Layer 19 of a small transformer language model trained on English Wikipedia (26 layers, counted from 0, width 96).
A neuron's activation on a vector x is GELU(weights . x + bias), where the dot is the dot product.

Input weights of the MLP neurons that the questions are about. A number n stands for (n - 500) times 0.0009.
n2 (bias -0.055): 525 571 631 622 365 637 440 401 513 390 514 554 347 670 692 567 526 496 458 637 603 566 367 411 475 411 653 436 532 485 420 507 634 444 549 287 503 510 566 420 411 738 375 563 545 401 404 471 529 489 590 336 387 319 795 578 323 354 457 651 212 468 320 549 162 627 585 350 583 543 603 511 392 478 761 575 392 541 421 433 614 613 674 403 328 575 335 410 425 524 532 745 522 515 517 601
n8 (bias -0.051): 392 627 592 680 343 447 365 602 475 800 340 439 675 569 547 569 582 521 425 562 630 520 479 514 726 398 646 547 569 497 487 521 611 659 458 394 542 477 594 290 379 487 442 461 401 580 290 577 452 455 282 555 664 559 262 557 421 565 341 687 380 671 473 549 540 466 651 377 574 525 510 579 271 382 573 613 463 510 408 320 334 456 678 574 513 563 390 305 450 529 487 525 378 500 569 524
n29 (bias -0.047): 358 715 438 399 542 518 422 304 579 503 546 510 541 409 609 464 481 529 475 477 542 471 711 454 622 443 697 491 512 432 543 332 252 422 460 474 485 546 439 251 565 562 562 673 460 416 422 585 429 435 478 420 578 659 418 727 363 592 486 574 417 576 410 531 193 529 578 472 527 524 566 575 366 513 379 579 677 435 550 658 619 611 441 500 462 470 481 289 582 542 271 372 513 552 384 484
n32 (bias -0.074): 413 416 525 443 455 506 650 600 633 587 578 653 528 610 471 523 353 441 494 542 396 471 474 651 405 530 402 455 410 454 175 533 335 500 650 581 534 441 386 587 342 423 500 531 597 570 687 513 490 247 506 497 675 550 370 500 525 420 380 354 661 631 484 481 516 468 416 427 436 572 409 722 407 734 500 570 455 497 594 544 532 678 409 605 528 371 452 430 491 682 525 320 790 523 479 577
n65 (bias -0.055): 524 324 395 478 483 418 406 542 508 453 663 714 533 467 567 594 396 528 479 500 436 500 599 625 320 450 421 610 511 418 347 565 517 605 595 475 598 455 500 689 452 612 396 500 500 534 475 527 503 650 569 441 298 376 445 484 597 394 521 570 517 467 598 578 396 370 557 514 597 515 631 486 546 448 521 590 420 415 442 497 538 570 568 582 317 494 489 411 203 576 487 575 578 379 368 558
n84 (bias -0.048): 597 444 539 385 528 515 719 593 187 658 566 381 500 563 693 442 492 585 632 692 613 709 324 381 634 568 571 745 504 238 626 472 549 369 446 585 558 592 392 448 496 384 488 554 358 572 660 662 406 500 432 616 395 433 488 718 316 412 440 586 311 484 337 461 230 512 352 622 622 530 291 520 410 716 379 579 504 807 517 562 595 704 355 480 524 471 436 310 535 477 387 669 315 382 316 164
n153 (bias -0.019): 295 580 488 450 449 445 660 363 509 538 540 631 485 519 440 448 291 583 476 542 570 478 503 484 525 420 255 682 623 513 563 484 477 400 668 522 464 667 546 490 451 546 301 686 441 449 513 385 532 471 603 396 558 330 741 500 435 415 500 488 110 547 503 421 453 528 718 397 533 524 413 597 506 538 458 690 628 316 510 442 525 533 586 409 491 539 397 539 525 473 570 559 513 433 692 680
n160 (bias -0.066): 575 427 584 447 392 558 503 491 358 494 503 481 412 593 599 537 527 506 589 549 217 560 342 573 609 525 412 550 407 464 500 391 485 381 519 443 554 506 569 458 726 632 497 463 438 418 509 379 309 549 462 609 523 558 491 506 756 566 557 413 581 743 352 463 565 443 445 462 381 519 529 628 531 568 446 532 615 284 727 303 523 531 480 696 376 423 589 371 597 463 636 534 455 418 581 583
n180 (bias -0.052): 594 618 472 516 562 749 535 493 450 546 257 520 601 592 577 430 605 768 422 425 699 600 723 616 471 485 361 599 506 592 583 382 345 556 594 467 454 584 463 613 394 307 329 447 305 515 375 465 510 605 567 394 679 339 490 500 607 472 407 513 456 631 529 382 506 487 384 490 546 642 475 500 356 751 479 541 542 352 490 481 605 464 560 535 589 440 478 543 598 497 372 337 487 526 385 272
n207 (bias -0.057): 563 625 638 611 369 552 503 458 541 646 486 428 648 439 666 536 542 476 389 383 521 438 500 542 448 489 558 533 420 476 596 575 382 573 767 383 409 418 272 456 524 563 605 431 695 430 500 605 458 288 430 420 494 439 474 608 494 412 579 606 460 429 320 474 459 394 428 465 593 563 593 491 475 636 472 555 649 455 738 566 491 481 598 397 328 433 523 460 352 559 552 425 266 356 539 409
n251 (bias -0.048): 388 254 500 503 632 556 556 439 559 632 472 663 328 575 529 428 451 351 623 565 374 478 419 500 613 503 550 429 385 428 497 406 562 444 377 461 500 451 448 580 451 404 461 655 477 437 608 367 740 497 579 620 475 669 364 578 372 448 415 491 340 579 659 448 592 634 593 720 743 428 572 360 545 360 591 680 674 572 553 382 531 684 484 522 472 348 446 335 509 382 385 473 494 643 464 599
n286 (bias -0.057): 418 604 388 667 646 602 539 650 355 296 432 471 407 592 449 635 565 531 399 452 551 470 452 289 513 583 500 472 559 139 375 681 345 348 430 626 578 536 692 378 600 376 517 594 387 414 524 437 254 652 564 650 425 671 654 358 569 790 450 539 489 577 527 454 470 490 339 464 497 543 596 538 349 581 510 414 533 438 620 461 553 586 480 487 473 552 390 469 633 685 503 345 486 582 629 517
n294 (bias -0.058): 500 506 398 379 460 429 584 515 511 460 500 270 317 527 564 786 500 612 657 447 432 392 472 597 482 376 362 582 289 400 477 379 481 419 541 376 573 426 441 491 632 343 378 447 551 717 566 421 394 513 585 624 551 515 582 572 566 532 536 643 663 549 475 470 406 552 515 729 660 595 518 453 554 512 514 615 427 209 574 438 455 327 560 509 539 399 342 449 521 454 640 388 546 540 500 491
n301 (bias -0.053): 558 530 298 579 410 516 408 413 395 512 586 619 393 663 480 577 477 497 375 404 628 471 652 403 613 554 480 748 592 430 467 398 506 518 452 503 715 580 486 411 418 550 360 367 443 522 532 503 497 585 417 586 466 598 540 573 346 615 457 589 545 523 398 470 563 374 461 480 456 435 517 339 535 420 609 229 383 591 542 545 596 492 657 383 656 568 486 547 528 478 597 449 442 311 484 534
n337 (bias -0.074): 705 640 290 763 460 617 440 272 333 404 504 492 357 704 533 541 430 703 430 611 570 405 660 421 557 565 543 510 581 537 319 578 489 459 606 596 381 416 598 504 414 331 563 433 511 417 347 464 489 425 666 458 223 561 576 599 439 490 523 489 530 428 493 419 467 372 521 403 704 726 410 459 263 533 524 514 522 690 694 684 554 764 614 685 335 526 442 410 622 462 415 329 390 419 285 478
n342 (bias -0.047): 593 389 631 456 562 568 347 341 308 620 637 531 601 497 452 493 425 533 738 572 445 468 510 487 408 557 443 646 438 510 451 367 618 572 510 448 574 429 324 519 569 416 552 481 668 403 569 449 842 343 662 503 659 653 500 407 487 396 332 537 678 522 409 404 490 587 391 408 302 373 632 444 476 439 448 412 548 441 533 540 674 606 519 353 532 427 436 474 374 576 419 473 664 390 575 708
n359 (bias -0.073): 442 510 459 451 472 354 394 646 280 564 541 366 521 497 546 977 329 621 629 385 731 571 604 551 607 411 486 507 510 500 500 564 641 356 496 639 460 399 425 563 460 395 282 446 607 570 327 559 471 428 584 388 565 531 507 444 459 355 523 517 511 451 397 677 500 359 452 403 540 504 645 618 477 475 557 569 347 590 533 384 680 411 582 528 157 369 493 315 583 530 452 431 415 386 628 802
n363 (bias -0.061): 405 520 533 588 370 449 467 503 472 398 669 520 581 599 592 532 441 397 556 769 419 491 678 513 412 555 584 491 491 237 327 528 377 572 414 466 509 385 308 432 255 399 650 613 375 512 321 445 475 528 476 550 533 575 549 658 437 438 448 551 417 436 550 470 485 564 611 428 541 628 491 391 403 574 361 403 448 428 715 411 551 645 401 552 606 497 594 243 343 483 527 606 583 531 635 494
n369 (bias -0.032): 480 535 289 543 550 428 615 547 463 407 486 552 523 636 564 524 512 673 631 465 564 665 494 651 560 500 392 401 598 456 431 506 553 379 557 590 364 239 483 402 358 533 415 567 539 426 553 694 430 420 523 455 500 508 652 321 596 583 457 612 352 569 403 578 497 393 483 435 689 559 293 409 487 667 372 565 417 473 512 379 540 541 356 569 355 446 534 440 429 530 522 441 430 579 451 448

Each question shows a token from some text and the vector x that enters the MLP there. A number n stands for (n - 500) times 0.013.

" Ben": 190 563 394 505 465 468 487 474 541 491 479 595 556 465 489 508 602 286 576 439 423 446 481 540 613 464 533 408 446 708 494 568 539 450 489 530 505 574 462 306 449 451 504 512 458 537 605 565 560 585 590 660 355 488 523 270 494 614 605 358 422 474 614 637 602 465 539 672 397 505 501 509 595 428 288 403 521 409 545 447 642 490 568 526 593 344 630 398 483 532 725 558 569 411 460 387
Which neuron fires most, and how strongly? n251, at about 0.7

"cus": 414 587 350 490 558 523 548 535 503 315 307 547 445 535 462 569 543 618 520 522 589 362 437 400 550 449 546 411 477 703 415 486 543 610 600 560 460 606 486 387 434 555 619 373 501 426 532 434 482 500 494 534 625 542 561 226 459 441 568 445 373 427 659 582 565 488 477 647 322 413 374 493 463 520 447 321 306 478 301 591 544 606 624 359 512 638 636 629 606 454 640 580 547 474 636 512
Which of these neurons fires most? n301

"\n": 501 440 294 295 566 442 292 365 601 583 382 526 552 576 454 502 559 521 415 602 528 472 623 477 438 460 639 246 572 468 519 466 596 424 621 525 498 682 442 468 519 535 607 429 493 538 531 528 414 586 662 435 434 435 585 437 513 449 549 471 660 475 662 507 385 447 282 479 558 420 420 542 540 503 411 253 486 474 462 424 598 708 520 443 531 560 663 506 481 577 629 649 537 543 452 403
Which of these neurons fires most? n65

" side": 476 584 399 373 577 377 537 455 477 494 454 518 565 520 525 225 590 385 519 503 590 479 554 545 552 458 440 406 571 644 632 578 558 464 532 438 395 612 511 535 429 332 558 467 513 618 464 481 612 482 766 501 565 418 673 375 369 508 662 398 612 465 548 369 467 644 536 566 331 412 432 386 422 430 299 452 562 535 475 588 416 672 627 412 526 600 613 465 448 360 604 549 492 449 372 570
Which neuron fires most, and how strongly? n153, at about 1.2

" a": 472 566 409 484 624 314 472 471 449 599 466 524 543 618 538 549 423 463 424 467 640 376 571 349 436 279 449 318 451 574 521 570 604 470 542 435 410 620 398 595 289 536 411 305 553 599 459 557 484 501 609 546 671 501 542 402 514 661 646 400 386 416 547 567 580 582 420 498 505 411 389 600 649 552 436 508 395 667 417 692 466 574 392 402 457 640 556 479 476 436 659 562 586 495 477 441
Which neuron fires most, and how strongly? n359, at about 1.1

" over": 419 585 501 462 617 330 436 494 393 598 440 500 655 657 511 320 532 237 441 448 493 545 479 390 499 465 476 505 616 425 541 684 633 507 555 485 372 541 574 485 397 392 698 413 469 565 486 345 448 530 760 478 516 425 588 405 392 566 596 578 521 405 474 434 520 564 560 569 364 459 525 506 644 424 366 411 517 580 424 570 561 663 398 507 536 529 615 490 500 436 737 593 378 457 446 364
Which of these neurons fires most? n84

"\"": 647 489 545 384 410 423 456 421 554 553 343 472 531 438 464 320 566 373 397 555 445 369 302 528 575 510 705 377 463 643 534 484 629 330 565 642 548 602 442 493 548 396 781 385 341 509 487 508 426 630 638 433 516 370 417 428 586 556 631 364 661 583 428 556 613 559 363 552 435 407 469 447 696 429 485 467 475 572 484 618 462 453 466 612 504 493 615 428 497 458 527 502 663 561 446 518
Which neuron fires most, and how strongly? n160, at about 1.2

" Helen": 217 514 520 444 446 425 272 543 564 431 483 578 539 455 469 425 508 330 590 491 492 516 502 740 479 529 465 339 476 692 579 582 520 601 545 439 470 626 400 464 484 624 570 437 553 468 501 503 404 529 562 490 490 399 499 285 538 586 619 441 532 502 550 550 525 550 501 608 344 424 570 327 683 458 301 521 514 460 497 484 645 537 543 360 469 369 642 556 440 492 639 664 651 605 402 434
Which neuron fires most, and how strongly? n65, at about 0.84

"1": 540 625 358 322 455 470 399 492 631 551 487 545 584 348 451 675 551 496 359 482 537 435 530 542 476 398 590 393 551 463 513 649 594 544 695 591 414 566 618 390 474 516 673 533 449 533 620 600 480 476 494 417 471 330 630 436 576 505 650 316 476 540 674 460 535 640 544 562 305 229 507 449 480 390 307 445 386 391 482 611 475 599 437 443 561 615 468 470 403 455 337 504 619 608 541 520
The three highest activations, in order: n29, n153, n65

"istic": 388 591 582 376 478 363 597 504 438 444 551 478 562 498 451 435 498 517 427 407 621 477 367 540 423 450 418 261 555 536 553 624 513 514 555 498 428 596 378 515 596 474 641 314 539 545 568 470 302 586 775 412 577 540 558 442 641 525 656 309 637 446 544 478 668 425 534 418 485 335 462 632 702 439 436 411 480 547 397 450 470 374 464 497 581 604 566 508 528 328 644 523 526 422 570 551
Which of these neurons fires most? n160

"t": 295 496 486 445 442 358 421 475 606 569 441 555 550 497 514 597 463 390 515 437 416 399 405 567 558 490 506 405 511 698 478 546 592 597 482 400 369 650 441 567 425 463 520 364 602 443 402 561 427 584 528 553 585 321 523 539 536 589 531 535 620 358 636 590 579 486 676 602 444 486 521 298 833 417 246 514 517 478 525 515 580 356 515 444 558 613 383 635 394 533 497 616 514 563 389 424
Which of these neurons fires most? n65

" Murphy": 340 616 425 336 506 670 399 455 635 513 452 576 630 397 438 522 468 329 419 465 390 370 410 595 475 585 517 525 537 716 520 580 567 477 406 441 460 572 371 555 332 504 546 336 506 654 664 511 403 462 613 492 479 504 455 473 599 486 612 452 594 510 598 589 638 464 608 642 500 471 449 471 741 254 382 409 423 458 360 522 577 414 565 418 689 334 600 621 394 499 564 488 514 576 469 478
Which neuron fires most, and how strongly? n65, at about 0.14

"ko": 425 454 393 363 468 513 427 565 671 547 382 565 605 554 531 512 573 274 453 498 456 359 441 607 585 412 498 358 615 942 588 461 487 587 458 463 521 720 492 604 461 412 482 530 578 394 447 498 495 510 513 554 502 333 476 424 471 582 468 551 436 596 615 553 571 524 372 549 461 532 477 571 712 340 491 401 510 457 345 547 489 535 472 529 471 452 613 516 494 262 445 594 491 420 373 701
Which of these neurons fires most? n251

")": 549 420 495 396 441 503 393 412 673 557 438 438 536 515 448 288 558 459 430 593 371 367 305 498 560 458 669 345 546 658 442 538 534 339 616 670 486 588 388 481 485 461 674 373 468 522 468 607 425 569 469 509 448 437 424 460 627 616 696 495 723 396 532 423 633 598 314 605 459 360 531 529 623 542 480 542 388 424 428 574 363 477 444 671 661 388 535 412 515 523 562 531 561 567 511 538
Which of these neurons fires most? n160

" the": 532 601 412 427 569 156 383 519 500 521 464 545 540 488 608 563 442 508 441 442 525 490 538 493 512 375 663 177 555 455 559 579 450 420 539 668 521 542 545 587 419 489 522 345 504 456 495 491 498 490 674 477 612 391 552 444 567 554 570 393 388 357 516 539 684 654 482 578 440 653 626 501 468 504 344 347 416 422 491 618 520 641 474 384 516 387 512 471 554 445 540 641 399 431 551 589
Which of these neurons fires most? n359

"s": 303 612 398 409 414 382 442 558 549 580 448 493 490 612 456 671 509 633 456 619 475 349 432 400 573 471 699 456 611 645 470 519 571 478 577 403 375 667 560 371 327 542 702 405 435 491 510 567 539 519 597 625 569 432 555 335 524 402 609 451 327 518 526 527 503 641 449 548 392 528 554 535 528 408 399 202 374 461 383 455 431 587 660 523 571 549 598 542 540 473 437 512 421 592 512 477
Which two neurons fire most, strongest first? n8, n2

"Season": 514 631 419 434 547 403 451 424 486 396 567 501 635 481 411 366 606 464 402 579 472 296 318 628 649 367 500 311 513 650 601 569 557 579 567 600 557 616 436 505 537 481 467 440 741 553 603 478 581 338 593 509 536 448 522 309 473 539 459 376 615 369 519 407 569 614 384 490 443 522 487 448 561 439 502 360 583 379 361 639 592 382 603 489 595 461 674 443 561 570 582 570 427 588 294 409
Which of these neurons fires most? n342

" track": 548 662 304 374 445 540 425 439 538 456 384 411 590 551 502 443 488 381 375 517 462 429 400 490 562 449 448 417 548 554 542 594 547 370 546 667 443 596 570 502 582 405 670 362 585 485 503 410 682 596 691 258 473 351 550 399 417 538 591 495 545 500 602 566 612 693 458 573 375 436 529 297 518 385 380 440 569 454 368 612 454 469 397 515 542 536 594 426 587 453 620 602 583 589 467 641
Which of these neurons fires most? n342

" Heart": 299 541 466 345 524 448 480 504 417 533 439 473 531 415 452 417 495 336 523 623 453 466 385 706 494 533 565 454 439 762 610 616 655 450 419 543 414 708 315 440 402 453 632 437 558 581 598 566 513 410 695 402 405 569 541 493 486 524 621 563 594 380 451 502 651 541 506 509 410 520 516 452 649 212 484 401 463 527 334 585 592 554 548 342 653 389 545 588 439 494 558 481 475 538 495 458
Which of these neurons fires most? n342

" ": 526 522 598 411 422 417 495 561 536 578 507 477 564 634 537 360 497 607 520 467 583 607 376 479 439 470 486 291 457 512 412 488 658 525 509 639 463 880 469 496 305 334 527 498 570 599 572 480 416 629 513 558 383 521 505 378 536 490 589 404 479 389 643 447 525 515 488 503 526 450 360 420 546 392 437 583 515 557 130 611 483 587 544 452 602 603 518 488 427 426 654 636 476 326 471 437
Which neuron fires most, and how strongly? n84, at about 1.9

" There": 430 584 481 565 515 571 563 565 444 581 498 480 603 509 402 428 503 410 305 444 528 496 470 535 580 474 566 450 693 791 350 595 573 576 538 545 430 539 446 473 314 470 530 436 475 630 572 543 458 491 552 437 497 430 618 289 462 654 493 348 428 455 388 382 650 497 380 324 313 447 531 433 832 398 505 435 495 473 476 645 590 525 555 425 452 388 532 547 529 525 522 513 525 706 566 367
Which neuron fires most, and how strongly? n301, at about 0.47

"ctor": 467 508 321 400 534 458 339 553 443 440 539 328 480 314 573 431 561 338 384 399 435 472 381 600 512 472 633 385 467 740 565 600 531 616 536 594 640 451 483 533 499 560 705 313 515 526 602 479 430 599 671 460 467 438 482 565 498 497 537 294 535 474 619 535 534 440 426 479 489 503 580 456 593 387 406 367 269 579 448 595 522 382 709 426 601 608 611 597 577 497 585 588 353 524 493 573
Which neuron fires most, and how strongly? n301, at about 0.65

" Ne": 199 491 458 516 534 473 491 383 553 517 389 659 647 377 558 442 341 433 454 448 590 499 461 541 388 507 624 370 503 672 547 568 588 423 479 622 375 524 500 378 532 613 633 566 565 538 501 472 591 595 579 513 293 482 501 377 503 749 552 508 435 397 533 469 474 638 532 502 468 416 518 574 637 456 448 364 680 469 454 627 530 536 517 502 485 442 598 254 421 377 584 526 513 495 390 523
The three highest activations, in order: n29, n251, n153

" David": 247 538 466 446 459 453 282 465 635 418 445 604 578 506 441 489 519 315 602 448 401 392 429 661 477 501 561 305 483 665 573 588 454 478 498 487 602 560 457 493 489 631 590 481 545 489 572 449 322 633 596 554 462 379 526 306 547 564 558 373 507 470 668 610 531 527 512 584 457 507 492 423 624 525 380 459 522 344 514 506 574 383 625 491 597 349 723 433 371 518 634 604 662 568 474 407
Which neuron fires most, and how strongly? n65, at about 1

" edition": 524 699 432 321 423 440 391 379 471 414 475 470 656 277 425 423 528 415 389 471 464 326 417 496 575 492 430 422 512 546 574 634 532 385 522 696 514 594 490 535 604 421 646 369 500 500 682 534 531 459 738 332 467 410 620 371 566 572 545 357 650 446 614 469 564 663 408 502 424 416 519 399 547 433 617 496 520 425 401 562 425 534 521 470 602 586 607 454 523 379 721 580 522 520 496 515
Which of these neurons fires most? n342

"-": 455 400 473 319 649 417 501 543 454 604 496 464 419 451 583 464 452 334 480 519 416 476 330 558 503 456 483 435 478 494 509 638 434 556 638 524 403 819 444 582 425 591 628 368 445 539 453 516 598 595 603 426 440 463 457 434 473 583 492 593 465 515 499 598 537 663 440 576 486 560 516 555 682 238 356 328 362 423 468 635 535 539 554 451 392 627 444 603 452 385 747 614 431 412 474 600
Which of these neurons fires most? n65

" to": 530 464 391 508 561 321 392 588 582 545 489 442 583 501 564 319 512 533 399 370 435 333 583 428 427 449 649 327 540 479 656 676 589 442 560 603 309 546 531 549 397 533 423 516 442 543 507 426 480 603 775 471 637 496 604 596 487 545 513 513 438 287 612 459 516 533 619 659 427 539 409 534 466 473 395 302 472 493 435 498 545 658 446 414 695 436 559 537 454 383 568 585 470 378 454 551
Which of these neurons fires most? n363